Layer 3 of a small transformer language model trained on English Wikipedia (17 layers, counted from 0, width 96).
In attention head 0, each number of a token's query is one row of weights dot the token's vector x plus its bias. The head spreads its attention over the tokens so far by the softmax of query dot key.

Query weights of the head. A number n stands for n times 0.0012.
q0 (bias 0.072): 37 -15 -36 51 -157 63 -26 -81 -57 235 28 100 -324 -26 72 115 -33 150 -182 -46 -7 162 45 -33 167 -112 83 215 -86 120 18 -22 61 -12 140 -185 54 -116 301 91 -253 13 -73 86 20 8 42 -105 -112 -66 -117 -251 -56 16 156 -94 -79 40 326 -197 -97 -4 -147 82 -164 -35 -241 112 111 251 -212 29 77 79 124 -86 212 -92 48 -172 56 46 174 19 -206 61 4 -12 91 17 -89 -86 -150 -40 106 -37
q1 (bias -0.219): 68 55 246 -355 -116 -139 -37 -42 180 -9 -62 -102 -17 -179 -75 9 104 64 86 233 19 -291 -89 82 -86 -53 -25 -45 43 21 -79 -202 82 4 -150 28 50 59 122 -76 72 209 -56 280 31 13 -23 -13 15 112 308 -88 101 -67 97 -137 151 190 -107 106 -216 4 -39 -49 177 -42 -135 73 359 -77 28 -258 -194 3 19 -210 -14 -132 61 85 -22 50 -219 -145 173 21 151 73 -29 87 -133 -169 -39 -180 237 340
q2 (bias -0.149): 48 37 -75 -73 -139 -169 251 -4 133 -226 -21 -12 -202 59 134 75 -240 -9 363 -81 33 -100 77 0 -217 51 95 11 -61 -99 -126 -101 246 158 -167 38 45 29 -4 -46 102 229 81 238 -77 21 -179 -70 -7 4 274 37 -34 -17 -103 -40 -91 149 46 212 90 -77 202 -126 -17 -126 -89 -254 -22 -26 308 -84 -35 22 -134 -87 250 85 106 91 -72 12 -164 136 101 -56 -313 -241 177 150 40 95 79 -139 28 -87
q3 (bias 0.007): 49 55 174 212 248 -102 -199 -192 177 5 -201 53 28 -173 -203 62 -202 -219 -193 0 137 5 87 20 -76 5 172 -78 185 -40 276 44 -77 -184 138 351 23 97 -49 -92 -21 -96 9 -152 -20 9 -80 154 69 93 -115 -91 5 387 93 54 84 0 -134 -111 44 211 -104 156 -177 327 172 25 -98 122 -25 -224 88 72 -8 -70 20 -198 31 -468 -200 86 48 -158 -18 282 203 141 64 -80 -23 -348 106 38 -77 -138
q4 (bias -0.017): -119 -104 -66 44 -57 -55 -103 114 53 66 -178 31 228 76 -47 -70 -46 166 253 -18 -39 238 -60 -77 -227 -26 15 -51 -20 -49 57 133 -172 -128 23 -67 99 114 168 -7 -125 18 51 -52 184 92 69 -11 82 -91 -70 113 133 11 118 -140 -25 75 64 -276 55 -4 -155 -48 113 -186 63 127 -212 145 -259 37 -37 -79 -3 -69 100 160 -93 68 266 -92 21 -101 -61 -216 37 51 -18 -4 -112 -218 -132 74 207 21
q5 (bias -0.126): -8 161 -260 -205 122 197 38 -159 181 -190 26 141 202 -62 -151 -99 -42 -39 153 118 -65 7 7 -127 -112 -181 42 -66 -57 70 -110 113 -28 -113 -110 44 -71 57 -38 196 109 -18 -44 -80 122 -11 -72 -47 57 69 -182 197 -174 -72 60 -24 167 97 -164 -36 17 -25 55 -21 0 210 290 27 -57 -19 -39 -94 71 34 -80 36 4 -91 -244 -57 222 14 -143 -36 112 -155 -37 -7 25 -237 59 -52 -89 -81 197 59
q6 (bias -0.066): 47 -295 49 -41 -4 -132 296 -16 68 -48 -5 8 31 190 54 109 28 38 255 -48 72 -194 -23 -118 -113 -168 -51 -132 -119 -202 -136 172 27 -68 -208 -79 57 136 173 -154 -63 258 92 47 26 -45 149 36 264 111 329 175 -5 164 67 -297 -125 179 17 -150 59 -88 -100 -64 45 4 -58 185 168 42 111 -58 -179 48 200 -89 -5 -84 -136 -33 77 -152 -147 -75 8 104 144 -202 -139 468 -11 5 -292 -155 255 153
q7 (bias -0.164): 27 0 26 -171 3 3 -14 97 -79 27 -200 14 151 -168 37 -7 -65 85 126 -68 129 -84 224 218 -144 155 139 50 -13 111 -87 -129 115 -47 -211 -121 74 18 -62 -7 74 -21 71 166 54 -66 49 -112 6 0 23 164 18 -246 -99 -247 25 -52 -80 -46 -175 11 173 -162 52 60 86 -203 68 -19 -109 113 142 6 38 -288 34 182 38 38 -225 229 -37 -83 -88 -35 -90 203 25 -31 153 36 56 103 112 190
q8 (bias -0.246): 7 -134 43 -41 108 49 19 -64 -85 -47 -101 0 81 -113 -233 59 -72 18 11 -50 185 -48 148 47 -123 87 156 65 47 173 -66 42 35 -165 -110 32 103 60 19 -63 129 -84 -165 88 97 -248 206 64 103 207 204 106 45 -86 -74 -49 -14 -21 -113 -107 -207 37 97 -156 -66 241 18 -32 -39 36 -235 9 -49 53 116 -241 29 45 68 39 -229 119 32 -78 -112 27 57 226 -17 98 14 97 43 -73 7 91
q9 (bias -0.051): -84 -18 -59 136 51 38 -107 63 -2 168 -141 -17 -40 78 -82 6 23 42 42 -75 8 19 92 -153 175 53 23 29 -102 -29 59 213 -40 -68 137 -165 -216 21 177 -180 -41 18 -6 -53 24 90 69 21 -75 -80 -88 -281 -16 74 18 -41 -126 0 91 -21 -35 -75 22 -149 131 -57 -116 91 -83 -26 93 8 -24 90 30 -107 -55 -14 105 48 -113 30 17 3 -57 -113 105 83 -113 312 -180 -91 86 141 92 29
q10 (bias 0.283): 16 71 -17 77 -88 -47 -72 51 110 142 124 -36 -132 176 238 31 36 -24 12 -22 -233 126 -133 -200 38 -174 -155 -13 -24 -226 73 36 -78 210 98 4 -96 -63 75 113 -97 16 162 -25 -125 288 -246 -38 -132 -242 -150 -44 -35 40 31 150 53 -12 144 82 252 -160 -27 159 73 -264 -94 20 0 63 204 -10 -16 41 -176 162 -124 -60 -43 -43 181 -147 39 64 89 -192 -126 -213 -55 0 -49 -99 -38 159 -40 -51
q11 (bias 0.125): -86 -105 -68 70 15 27 50 -11 53 -50 138 -65 -3 113 84 -10 221 97 -103 12 -50 95 -155 -159 40 -259 -149 41 20 -84 29 83 -135 88 90 -177 6 -25 -65 140 -47 -57 93 -162 -87 83 37 47 -76 -53 -228 -11 -48 46 284 -97 -75 52 26 -108 152 0 -16 158 92 -108 0 213 -39 95 68 23 -72 49 82 -3 -90 12 -86 56 128 -91 12 44 123 -18 20 -88 9 117 -207 -96 -23 99 -76 -120
q12 (bias 0.292): 144 90 74 42 0 105 77 96 58 49 207 0 68 96 87 -99 45 -48 69 -48 -212 36 -91 -279 32 -86 16 9 -111 -94 -33 -67 -73 102 55 217 86 -87 -49 146 69 -86 146 -22 -40 195 -170 -133 -127 -188 -45 -32 20 44 100 113 16 -33 133 112 306 19 -17 96 63 -109 -77 -107 -99 41 84 -81 11 -91 -134 143 38 20 -49 -27 70 -82 -98 49 143 16 -63 -219 -38 -125 -5 53 127 -37 -158 -115
q13 (bias 0.305): 172 161 9 85 -21 16 -46 149 126 129 90 -86 -10 62 60 -10 38 0 -62 -16 -154 85 -175 -259 103 -47 -8 -6 -174 -78 18 -61 -53 -115 172 154 0 -16 93 -21 6 -5 149 -47 114 241 -56 62 -215 -55 94 -223 -17 72 57 207 -42 74 51 90 117 -35 -271 -22 115 -183 -120 207 -44 20 53 -45 -39 -35 -100 6 -59 -41 -121 -44 96 -114 -114 16 64 -111 0 -108 -114 56 8 39 62 -133 -132 -3
q14 (bias -0.248): -20 16 -9 -119 18 -18 21 -3 34 -14 -138 158 -51 45 -154 -3 -229 109 -57 13 222 -87 -23 24 -98 -39 141 39 -9 52 -97 6 -44 -239 -54 -53 -34 -22 58 -268 23 5 -18 28 59 -185 162 54 -58 239 222 171 160 110 37 -9 19 62 -246 44 -42 41 -45 -70 43 69 -169 119 63 37 -100 103 -128 17 42 -226 10 33 -58 -43 -75 37 99 44 -33 128 74 222 22 133 -49 130 -41 -78 87 70
q15 (bias -0.095): 41 -28 -9 -145 -39 -18 -173 86 -62 3 -52 91 3 -170 -18 -88 34 146 24 148 14 181 89 217 -35 -36 -10 31 -62 163 -38 -21 -30 100 -95 -154 72 3 -55 131 -147 -40 -15 89 60 0 23 -118 83 -67 -14 191 23 -231 -35 -231 119 -171 36 -57 -115 -82 94 -37 81 110 124 -156 -180 64 -55 59 16 -139 241 25 -122 148 -118 120 -91 96 63 45 -45 -41 -47 -16 -81 -106 29 109 52 154 -81 180
q16 (bias -0.053): -134 -19 64 100 -15 109 -169 -102 -59 -17 36 27 79 -172 -76 -71 74 44 -30 69 34 128 13 152 0 -16 86 106 38 159 85 242 -49 3 -20 -53 -44 -6 -106 83 -107 -79 -208 -155 -82 0 175 6 14 -57 -173 59 -16 13 24 -95 128 -134 38 -9 -15 -87 6 30 -8 213 182 -81 -160 127 -45 97 -79 -106 142 -38 -145 113 -112 66 -84 136 189 -60 -122 -102 -3 16 -6 99 -86 42 -14 309 -151 3
q17 (bias 0.291): 102 33 -46 6 -31 -31 -68 48 124 23 74 26 -39 29 139 3 60 -16 -64 53 -155 121 -50 -73 95 -34 -7 31 -127 -84 33 -291 18 64 27 162 59 -39 -57 182 -125 -10 109 78 65 165 -122 -75 -39 -135 93 -62 15 -148 -63 46 57 -6 139 110 106 -103 -95 80 3 -89 62 -64 -28 -22 -58 -44 77 -109 -166 201 19 50 -60 -41 141 -44 -111 48 99 53 -139 -208 -88 -248 32 46 -33 -132 -166 29
q18 (bias 0.180): -34 -7 -20 -60 -17 -17 -7 -6 189 27 199 24 75 68 186 -73 140 46 -107 89 -128 102 -272 -172 29 -129 -41 110 40 -197 -3 -24 -133 102 142 50 -28 -99 -58 101 -99 -163 164 -62 -100 102 -136 -111 -219 -36 -162 10 103 79 249 121 -7 -37 27 156 229 7 -37 127 169 -142 -12 114 -26 23 222 13 -120 -33 -148 43 -114 0 -133 -4 173 -130 34 57 165 67 10 -184 -42 -50 -117 83 49 26 -227 -130
q19 (bias -0.175): -14 -190 20 -45 6 -76 18 -54 -60 -148 -56 0 -3 -52 -151 59 -10 -31 -31 -28 243 71 126 183 44 111 192 3 9 173 47 -51 53 -146 -101 -24 38 47 33 -108 40 29 -105 -37 34 -192 127 89 164 221 209 -63 69 -50 -136 -102 -84 0 -56 -114 -320 0 -52 -147 8 104 -3 51 47 -7 -118 80 -25 -40 166 -185 -34 113 12 7 -167 -3 42 -41 -87 31 68 161 -6 79 99 112 12 -167 53 122
q20 (bias -0.257): 0 -99 135 45 100 33 -29 -86 -86 -115 -67 0 144 -85 -185 -45 -87 4 4 -54 190 -129 203 172 0 165 161 30 -22 219 22 45 24 -278 -74 -10 30 177 -26 -135 85 0 -116 13 44 -87 131 89 99 141 107 -74 49 -11 -92 17 -90 0 -45 -99 -255 57 63 -191 -9 221 15 51 50 -47 -119 13 44 59 224 -302 7 65 118 -29 -197 74 3 -103 -152 34 102 201 107 170 20 8 63 -74 70 59
q21 (bias -0.054): -46 35 -47 -51 -51 -26 134 29 -42 35 25 -39 -82 -13 -5 -28 75 44 55 -91 51 -146 -3 127 96 -19 2 21 -216 115 43 82 33 -52 -51 -124 75 -11 78 -99 -19 27 -107 -13 14 -66 185 141 83 27 152 -121 -17 -160 -139 -155 -68 -28 -10 22 -101 -29 -94 -138 18 89 -147 -6 71 -17 -118 91 -5 -199 120 90 -26 150 -23 122 -142 141 80 3 -90 -45 35 165 5 -23 16 99 17 -17 16 23
q22 (bias -0.156): 122 66 33 -124 -20 49 -6 -16 -81 -104 -215 121 82 -98 -104 37 -192 55 23 18 35 -104 286 68 -107 -6 2 -29 76 53 -123 -106 -8 61 -104 6 -57 45 -89 88 -30 58 68 207 0 3 -77 -64 111 -85 -46 262 53 -115 -73 -249 61 -59 -25 21 -92 66 148 -101 56 42 102 -200 -83 -57 -3 -157 34 115 45 -142 -10 -38 64 38 -68 12 -135 -21 48 148 -67 6 56 -68 77 83 50 118 203 -12
q23 (bias 0.281): -25 10 -95 125 -3 -3 -6 72 43 152 117 -19 -44 140 177 14 227 61 14 30 -198 214 -216 -185 110 -196 -129 62 -108 -142 84 9 -3 176 106 12 -63 -103 32 160 -68 -33 53 -52 -60 191 -46 44 -85 -138 -158 -144 -72 25 126 113 -54 73 78 -40 185 -102 -99 151 48 -76 -80 39 -105 -32 113 -56 -26 -50 -168 275 -68 -32 -64 -25 130 -177 89 124 25 -187 -44 -139 -92 -22 -85 -74 21 41 -130 -112
q24 (bias -0.347): -119 -101 -54 -62 3 107 40 -173 -57 -211 -22 -23 11 -130 -98 18 -19 -90 -89 45 166 -167 156 302 32 223 23 -46 62 173 -3 7 55 -135 -110 -10 24 187 -163 -128 -16 90 -177 51 3 -236 187 70 211 134 87 -81 -65 -44 -135 -41 -11 65 -173 -28 -147 131 72 -64 -157 118 103 138 213 -44 -209 -13 -21 -30 176 -116 34 -50 67 4 -79 17 -13 -49 -86 137 91 145 175 8 163 -8 -90 -94 133 13
q25 (bias -0.028): -74 0 10 82 8 3 105 46 -15 -121 41 -118 54 -87 -65 -22 -40 -6 -17 -40 96 -82 -19 -74 122 157 60 -5 -198 8 37 13 153 -128 -14 35 -26 61 49 -161 81 18 -70 -39 66 -63 126 150 66 110 213 -156 -88 73 -92 169 -92 -11 20 3 -100 18 -33 -100 -63 188 -108 34 124 -54 -178 7 -14 -121 38 32 48 8 43 -8 -124 76 -58 -150 -25 -31 40 141 -26 84 -26 41 49 -168 65 8
q26 (bias -0.020): -65 122 41 83 32 39 -178 -214 47 37 179 -3 109 -117 -89 -94 198 58 -170 158 -98 17 -227 -54 84 45 20 105 3 16 50 139 -121 -73 196 191 -17 -179 -81 45 39 -201 -38 -148 -69 90 102 3 -65 62 -143 -49 -112 86 234 244 113 -85 -44 112 120 20 -108 72 -11 118 56 33 25 -14 -67 -9 -79 -114 -99 154 -25 -62 -62 -7 70 -73 52 17 74 17 133 -21 47 -88 -120 34 81 119 -259 -196
q27 (bias 0.227): -7 52 -60 38 -73 -80 -74 22 121 144 74 -44 -93 92 196 60 102 -20 17 -12 -153 104 -74 -50 48 -143 -51 0 26 -126 98 44 22 170 70 20 -67 -40 -30 76 -111 39 157 -30 -38 181 -214 -19 -163 -156 -90 -75 -112 88 73 117 -13 84 110 123 202 -52 13 182 -3 -283 7 -10 52 -16 277 -14 43 31 -195 174 -46 -10 -21 -72 175 -97 -21 3 102 -27 -98 -116 61 -23 -20 -110 -34 70 -18 -104
q28 (bias 0.020): -85 91 28 82 133 176 -18 -148 25 -124 67 -120 96 84 -185 35 113 -69 -24 -72 113 -8 -115 -183 56 227 154 144 -166 55 21 231 20 -248 182 128 -117 -57 -11 -190 214 -120 -168 -213 47 -78 132 54 -70 192 33 -290 -106 266 38 266 -69 51 -174 38 26 106 -125 -7 -39 129 -8 122 32 -60 -162 11 -29 -83 13 -130 65 -118 -22 -20 -59 -41 -7 -187 -61 -22 142 181 19 148 -84 -46 -7 -114 -119 -220
q29 (bias 0.268): -77 -77 -86 119 -52 -29 32 15 68 66 174 -34 -120 45 204 -11 94 -74 15 33 -99 84 -89 -50 -18 -168 -141 2 -44 -107 92 -5 7 186 17 -28 76 11 -69 143 -146 39 49 -91 -56 48 -91 -42 -107 -103 -164 32 -85 146 102 110 39 -135 62 11 172 -96 -42 210 -115 -140 121 80 -15 18 66 33 24 -58 -73 189 -18 20 -64 3 148 -16 34 39 24 46 -75 -146 -73 -36 -57 -92 -38 -37 -81 -56
q30 (bias -0.039): 25 64 40 -111 0 47 -44 45 -59 -13 -78 114 166 -142 -160 -45 37 6 46 118 89 41 27 16 -138 -221 -22 41 78 -6 -154 44 -88 62 -32 -52 -3 -87 -28 131 39 -92 96 87 40 -9 -50 -184 -51 6 -60 182 147 -25 168 -169 94 -111 -171 -17 61 57 95 50 44 6 120 -252 -239 71 98 38 -37 109 -51 -53 31 53 -53 89 27 -46 -47 58 25 71 -11 26 0 -154 -64 42 125 212 -88 -64
q31 (bias 0.222): 90 105 -64 -55 -103 -35 66 162 -9 75 64 -31 18 31 215 7 163 145 215 65 -207 26 -19 -113 -40 -192 -187 0 -10 -67 -17 -80 -38 361 20 -120 -54 -51 -14 275 -23 106 168 71 -116 168 -160 -132 -48 -272 -213 -13 15 -42 -25 -99 -15 -76 89 -40 196 -123 79 77 93 -218 -28 -203 -135 15 163 10 44 49 -68 276 -8 -23 56 96 147 -25 -111 37 59 -201 -7 -170 -93 -209 -78 -40 20 113 75 -39

Each question shows a short text with each token's key, already scaled and adjusted for position as the last token sees it. A number n stands for n times 0.0019.

Then comes the last token's vector x. A number n stands for n times 0.0074.

0 ",": 64 -21 33 -79 9 80 17 265 94 -40 -106 -136 -45 -70 62 83 34 -2 -101 104 103 13 74 -120 73 22 34 -139 32 -107 23 -91
1 " des": 2 -20 31 -53 -42 -50 -163 219 120 28 -74 -103 -52 27 135 64 43 -8 -42 114 106 94 -76 -70 46 111 69 -109 152 -94 -56 -174
2 "p": 36 -4 -107 79 -137 55 64 54 -40 72 31 29 -86 -42 -1 -97 -30 -62 -44 -23 -6 8 -36 -12 78 2 16 33 14 18 -31 11
3 "ite": -16 -74 50 17 67 120 74 147 -2 59 10 -19 -23 -17 22 -78 -28 -39 -6 5 0 -10 -48 -14 -41 -21 1 2 14 28 45 6
4 " being": -46 -45 138 -258 -29 24 50 324 102 -45 -99 -168 -68 -78 40 192 48 8 -174 132 98 113 76 -124 33 58 -83 -160 -83 -98 -20 -24
5 " tr": 55 -30 119 -45 -55 -40 5 22 -5 -44 -3 -50 -16 87 34 -4 -40 45 24 16 3 29 -93 7 3 35 57 -14 46 -1 -37 -35
x: 64 -41 2 36 -106 -11 -1 0 -35 3 -22 69 -5 -37 -16 5 -22 55 -86 38 -10 16 -51 -17 30 10 -10 76 -78 35 -45 -70 -52 13 -39 14 156 45 83 -45 -40 -189 21 -81 3 24 2 -1 -9 -14 4 54 -41 -87 -25 91 -19 -27 41 61 -69 -45 3 -13 53 -11 -73 23 -111 49 -17 -28 59 -105 -8 47 107 14 -27 -26 111 -34 -8 -16 -10 79 2 52 71 19 33 33 134 -24 -113 -37
Which two tokens does the last token look at most, in order? 5 " tr", 1 " des"

0 " f": -82 -45 38 -12 -93 49 66 53 18 -12 -34 -52 12 63 71 -20 -39 37 39 41 37 64 -93 -3 32 91 46 -26 62 -9 -31 -53
1 "eder": 153 95 125 61 44 19 -11 3 24 -49 -22 -38 29 -18 -12 44 5 49 -4 21 9 9 17 -13 7 2 30 -9 8 -42 33 -43
2 "al": 8 -3 5 85 15 162 -2 111 39 -24 -14 -24 -49 -92 -17 24 32 -50 -75 14 17 -1 14 -38 106 -15 -7 -30 -17 -16 -32 -32
3 " government": -116 57 249 -83 68 72 85 179 63 9 -21 -105 25 -21 24 83 36 -38 -42 19 47 9 84 -97 -36 -28 -56 -53 -5 -73 76 -15
4 " with": -4 -37 102 -169 -21 -70 26 317 131 8 -101 -179 -111 -58 80 108 45 -21 -163 143 133 89 53 -139 89 86 -21 -156 0 -115 -29 -100
5 "d": -12 123 -33 31 60 37 28 117 33 5 -7 -28 -114 -100 13 -26 -34 -82 -104 31 45 26 22 -56 114 44 -23 -25 -33 -20 -88 -48
x: 130 -60 -76 14 -31 -99 1 -138 11 56 17 -48 -45 45 1 18 -10 17 -53 18 -63 80 46 58 81 3 -70 -28 -58 30 24 -59 -18 63 45 49 -28 -18 39 26 -41 -171 73 28 -133 39 59 38 -7 -34 66 -31 -87 -50 -145 14 -16 -3 -29 -9 16 -31 -69 -124 19 -14 -34 28 75 69 56 -43 68 38 -34 114 33 77 49 -29 -31 95 -3 -25 18 -62 73 -25 -57 42 62 -41 -52 -32 59 -80
Which token does the last token look at most, and with what share of its attention? 0 " f", with about 30%

0 "ech": 59 135 66 99 -62 186 51 37 -15 -22 29 40 42 -70 -31 -102 -90 -29 20 -32 -50 -74 69 -14 19 -65 -12 3 -36 2 51 3
1 "an": 25 -4 3 55 11 138 79 120 -52 -16 42 -8 -11 -20 -19 41 -36 18 -28 -48 -56 -36 90 2 -15 -93 -33 14 -126 16 35 45
2 "ism": 94 55 87 -26 115 75 46 121 49 33 -72 -53 -56 -87 82 45 -19 -51 -70 55 56 66 26 -92 75 -20 -40 -62 14 -66 4 -81
3 " or": -24 -73 146 -141 2 -50 8 221 84 49 -60 -118 -10 -35 20 55 25 -40 -112 70 110 53 42 -66 15 29 2 -112 51 -105 -3 -44
4 " B": 81 -88 144 -81 -43 31 169 108 -34 74 43 -78 113 130 -35 1 -22 61 15 -40 -14 60 -63 27 -91 65 24 5 23 29 -29 31
5 "er": -62 -3 23 53 -49 10 -43 88 -6 -38 36 -36 -47 -62 5 -84 -24 -27 -38 -44 -7 -24 -10 -1 32 -4 64 -3 7 14 -34 -5
x: 47 -64 -34 -64 -77 -69 53 36 39 -12 -45 -35 -68 16 13 -46 -33 -25 -1 -21 -54 -14 -19 51 150 9 -8 -24 -178 -94 -18 -80 -14 -18 -6 192 -32 7 -39 62 -107 -300 -10 31 -44 74 -16 90 -2 3 -25 20 109 22 2 42 4 18 41 11 -106 82 32 55 -112 -34 -19 20 46 -5 1 37 87 115 5 54 -41 -13 45 11 -36 22 35 -51 -5 -29 27 100 60 -17 6 46 16 -9 -86 45
Which token does the last token look at most? 4 " B"

0 "et": -24 -24 -126 124 21 -8 -1 99 19 34 0 33 -51 -48 7 -52 17 -46 -35 7 43 -44 -9 -37 31 -45 26 -13 6 21 3 -56
1 " M": -28 -27 39 -19 31 32 81 70 -5 34 -19 -55 40 84 -3 86 60 49 -16 5 -2 72 -63 1 -24 50 54 -9 62 -1 -10 0
2 "ess": 8 68 67 -36 37 42 33 113 75 88 -36 -37 -88 -126 47 13 -32 -100 -112 26 54 10 83 -109 56 -19 -91 -56 -39 -68 13 -14
3 "age": -81 14 -20 -15 48 106 4 196 61 6 -52 -13 -54 -94 65 -15 -28 -89 -45 44 37 10 58 -77 54 -39 -51 -78 -47 -53 68 -33
4 " A": 26 -145 73 -18 -108 78 135 238 97 82 -51 -93 5 32 38 -82 -17 -76 -85 50 97 28 17 -81 -11 71 11 -71 92 -96 42 -53
5 "cc": -272 66 -53 60 47 138 -46 118 89 -63 -124 -51 -121 -112 106 6 9 -49 -91 93 79 85 -82 -73 172 118 21 -79 102 -39 -123 -140
x: 55 24 -26 65 32 -32 -101 -65 43 -63 -16 -59 -38 -56 -50 9 53 -44 6 41 21 -78 -21 -45 -13 29 5 -53 -23 -47 50 -47 13 2 35 60 -37 96 -51 36 -60 -101 -15 14 -12 71 -3 2 -3 -132 -15 86 38 -23 -51 -2 67 -1 -34 13 -22 18 9 76 20 27 115 -44 30 35 60 -9 -8 -72 -49 56 189 -44 57 -10 -20 12 17 2 14 -188 24 79 31 78 60 65 -87 -56 -71 -37
Which token does the last token look at most, and with what share of its attention? 1 " M", with about 30%

0 " act": -26 75 112 -55 -64 62 136 93 9 -40 -6 -33 7 -44 -8 -7 -122 -13 -11 -23 -34 11 101 -44 39 26 -57 -41 -22 -14 7 -10
1 "ing": 28 30 12 -9 -42 80 1 223 32 -16 -7 -27 -54 -81 -10 19 -37 -68 -56 9 21 -23 96 -68 65 -47 -11 -61 -74 -36 29 -5
2 " g": -6 6 85 -27 30 -73 -4 55 42 11 -39 -132 -23 10 59 -69 0 -30 -52 66 89 94 -34 -44 83 80 51 -57 100 -75 -86 -78
3 "overn": 70 50 90 62 77 83 80 90 -29 -75 -33 -8 20 -41 -21 79 0 39 35 4 -33 7 62 -25 8 -27 -29 -9 -32 26 22 3
4 "or": -38 26 4 33 -82 59 5 48 -71 -21 74 -24 -35 -48 -62 2 12 7 -42 -29 -58 -14 65 16 5 -56 18 29 -108 18 -25 48
5 " from": 21 23 60 -127 -22 -24 37 276 87 38 -85 -108 -63 -16 56 146 74 -11 -134 121 114 84 48 -124 53 69 -19 -129 37 -101 -12 -80
x: -77 46 27 -45 -54 -21 -9 56 -22 13 39 -5 5 -64 14 -9 -35 -21 16 -49 45 48 -6 -20 97 -48 79 77 -140 10 -46 145 -85 -25 42 64 -13 -44 47 37 17 -326 46 -25 19 -44 81 -16 -77 -22 64 -73 -5 70 -52 49 -22 -32 -32 19 27 -49 5 -7 -8 37 29 37 -103 -24 97 112 1 -296 36 -33 34 67 -95 -9 -67 16 56 -12 18 -52 -1 -130 14 10 51 11 13 36 25 46
Which token does the last token look at most? 2 " g"

0 ";": 69 -12 -11 -152 89 72 58 291 111 -45 -115 -134 -98 -110 63 144 94 -34 -135 118 105 75 64 -113 112 60 29 -162 7 -112 20 -87
1 " the": -22 -60 130 -129 50 -53 59 389 186 24 -192 -176 -115 -26 103 83 -3 -72 -209 162 201 76 58 -173 130 103 -44 -218 86 -204 -49 -135
2 " election": -81 71 75 -73 30 8 35 121 3 -18 -3 -30 50 3 9 107 52 -25 24 1 -29 15 8 -23 -55 -30 2 -50 -17 -4 50 -5
3 " was": -57 -17 85 -298 -14 137 75 426 108 -23 -110 -142 -114 -142 28 253 72 -23 -210 158 90 186 89 -143 67 64 -125 -170 -137 -90 9 -2
4 " not": 4 -23 115 -199 -30 43 16 287 92 -6 -33 -112 -46 -27 61 127 15 -29 -96 44 42 47 66 -110 -29 36 -65 -105 -38 -71 76 -29
5 "ed": -22 -67 6 -32 108 78 18 242 74 -16 -37 -43 -68 -122 8 34 -2 -72 -89 46 64 34 41 -88 98 13 1 -81 -31 -34 24 -45
x: 27 23 -57 5 -7 77 -23 -32 8 33 1 -77 -1 49 94 18 32 7 9 -46 -25 96 -6 -25 67 52 -33 -62 -196 33 31 -19 -25 -25 28 6 -45 -72 63 58 -118 -313 100 45 89 13 35 -14 72 9 57 -101 -45 23 43 17 -11 -22 20 18 -4 58 -12 -149 -179 -49 0 -4 72 -52 38 -4 43 -157 -52 2 19 -26 -59 27 -26 18 -5 -23 4 -83 109 52 41 12 56 -34 21 3 11 28
Which token does the last token look at most, and with what share of its attention? 2 " election", with about 40%

0 "ecut": -23 82 21 16 -20 26 57 47 -56 -19 45 18 14 -15 -39 51 -35 35 4 -54 -83 -29 89 13 -41 -41 -40 8 -85 25 22 49
1 "ive": -6 -65 5 27 -87 139 36 143 23 -32 -5 -22 -18 -107 5 -47 -96 -64 -32 -21 2 -58 78 -51 20 -45 -30 -33 -85 -30 88 17
2 " season": 40 81 62 -13 20 140 84 97 49 -49 -21 -47 15 -88 1 82 63 -42 -13 13 17 19 50 -89 54 0 10 -33 -16 -15 44 -24
3 " within": -40 16 116 -150 52 49 33 313 103 -29 -79 -93 -52 -10 73 153 86 1 -66 94 109 68 31 -92 48 14 10 -132 20 -75 17 -65
4 " Europe": -9 -82 72 -22 -95 123 42 126 25 4 -9 -21 35 -2 17 19 -14 0 -24 33 25 37 -18 -17 -2 48 7 -50 18 -25 35 -58
5 " to": 40 -46 81 -209 -23 -10 81 321 67 36 -53 -139 -82 -11 62 126 21 -13 -142 60 74 48 117 -103 30 39 -38 -125 -47 -95 65 -25
x: -56 43 30 -78 -11 -47 -25 183 -85 22 56 48 81 -56 -4 3 -44 -5 35 -15 35 -29 -3 45 79 -20 197 -8 -225 66 -76 25 -26 11 71 217 -13 2 34 -19 -22 -173 5 10 91 58 95 -2 -59 -9 91 -148 -67 -11 -76 76 -2 -49 7 31 12 -1 38 -93 -81 24 -17 62 -5 -30 -1 51 -1 -233 25 -24 -7 30 -32 -9 32 -77 22 -28 4 -22 -48 -174 71 -24 -41 -50 -5 61 -12 4
Which token does the last token look at most, and with what share of its attention? 4 " Europe", with about 30%

0 " ": 30 -65 49 -99 90 67 88 157 51 44 -20 -52 -57 -70 16 106 28 -48 -77 20 40 73 -7 -31 8 55 -31 -60 -40 -36 3 2
1 "2": -105 -45 -44 3 53 118 67 139 3 32 -28 32 -89 -69 37 97 83 -68 -9 39 18 32 -29 -20 67 -2 14 -12 18 -13 48 -30
2 "006": -26 -46 -61 150 -34 132 101 52 -2 64 -19 57 -61 -107 36 -54 -3 -96 16 1 53 -52 13 -58 75 -33 27 -30 27 -23 -2 -61
3 "–": -11 -169 -146 41 -79 -134 -4 144 41 -11 -25 27 -70 -50 48 6 36 -97 -43 3 44 -22 -1 -48 19 9 42 -61 42 -12 47 -80
4 "0": 61 -99 -2 25 -28 155 174 149 18 89 -33 -9 -122 -69 51 -55 -7 -105 -41 27 77 5 -14 -61 82 3 8 -10 60 -53 17 -20
5 "7": 113 -123 -83 29 101 112 221 143 -5 64 -10 16 -89 -79 21 7 17 -107 -7 26 45 -15 18 -57 42 -41 -26 -18 -14 -26 3 -17
x: 14 -25 -62 43 121 -62 129 0 23 -61 29 32 -86 135 -12 -41 -3 -46 62 20 -14 -1 -5 -52 25 25 15 -28 2 -73 42 -9 -21 -18 -20 -48 -11 -12 -7 23 -18 -91 -19 60 100 0 -30 18 -99 5 -47 40 21 37 -80 42 81 36 145 -28 12 -41 -1 -99 -66 -20 28 6 -55 9 18 73 -43 -138 -58 34 16 3 25 -20 34 23 16 44 -245 5 -38 -74 -81 0 47 -30 35 -16 111 53
Which token does the last token look at most, and with what share of its attention? 0 " ", with about 30%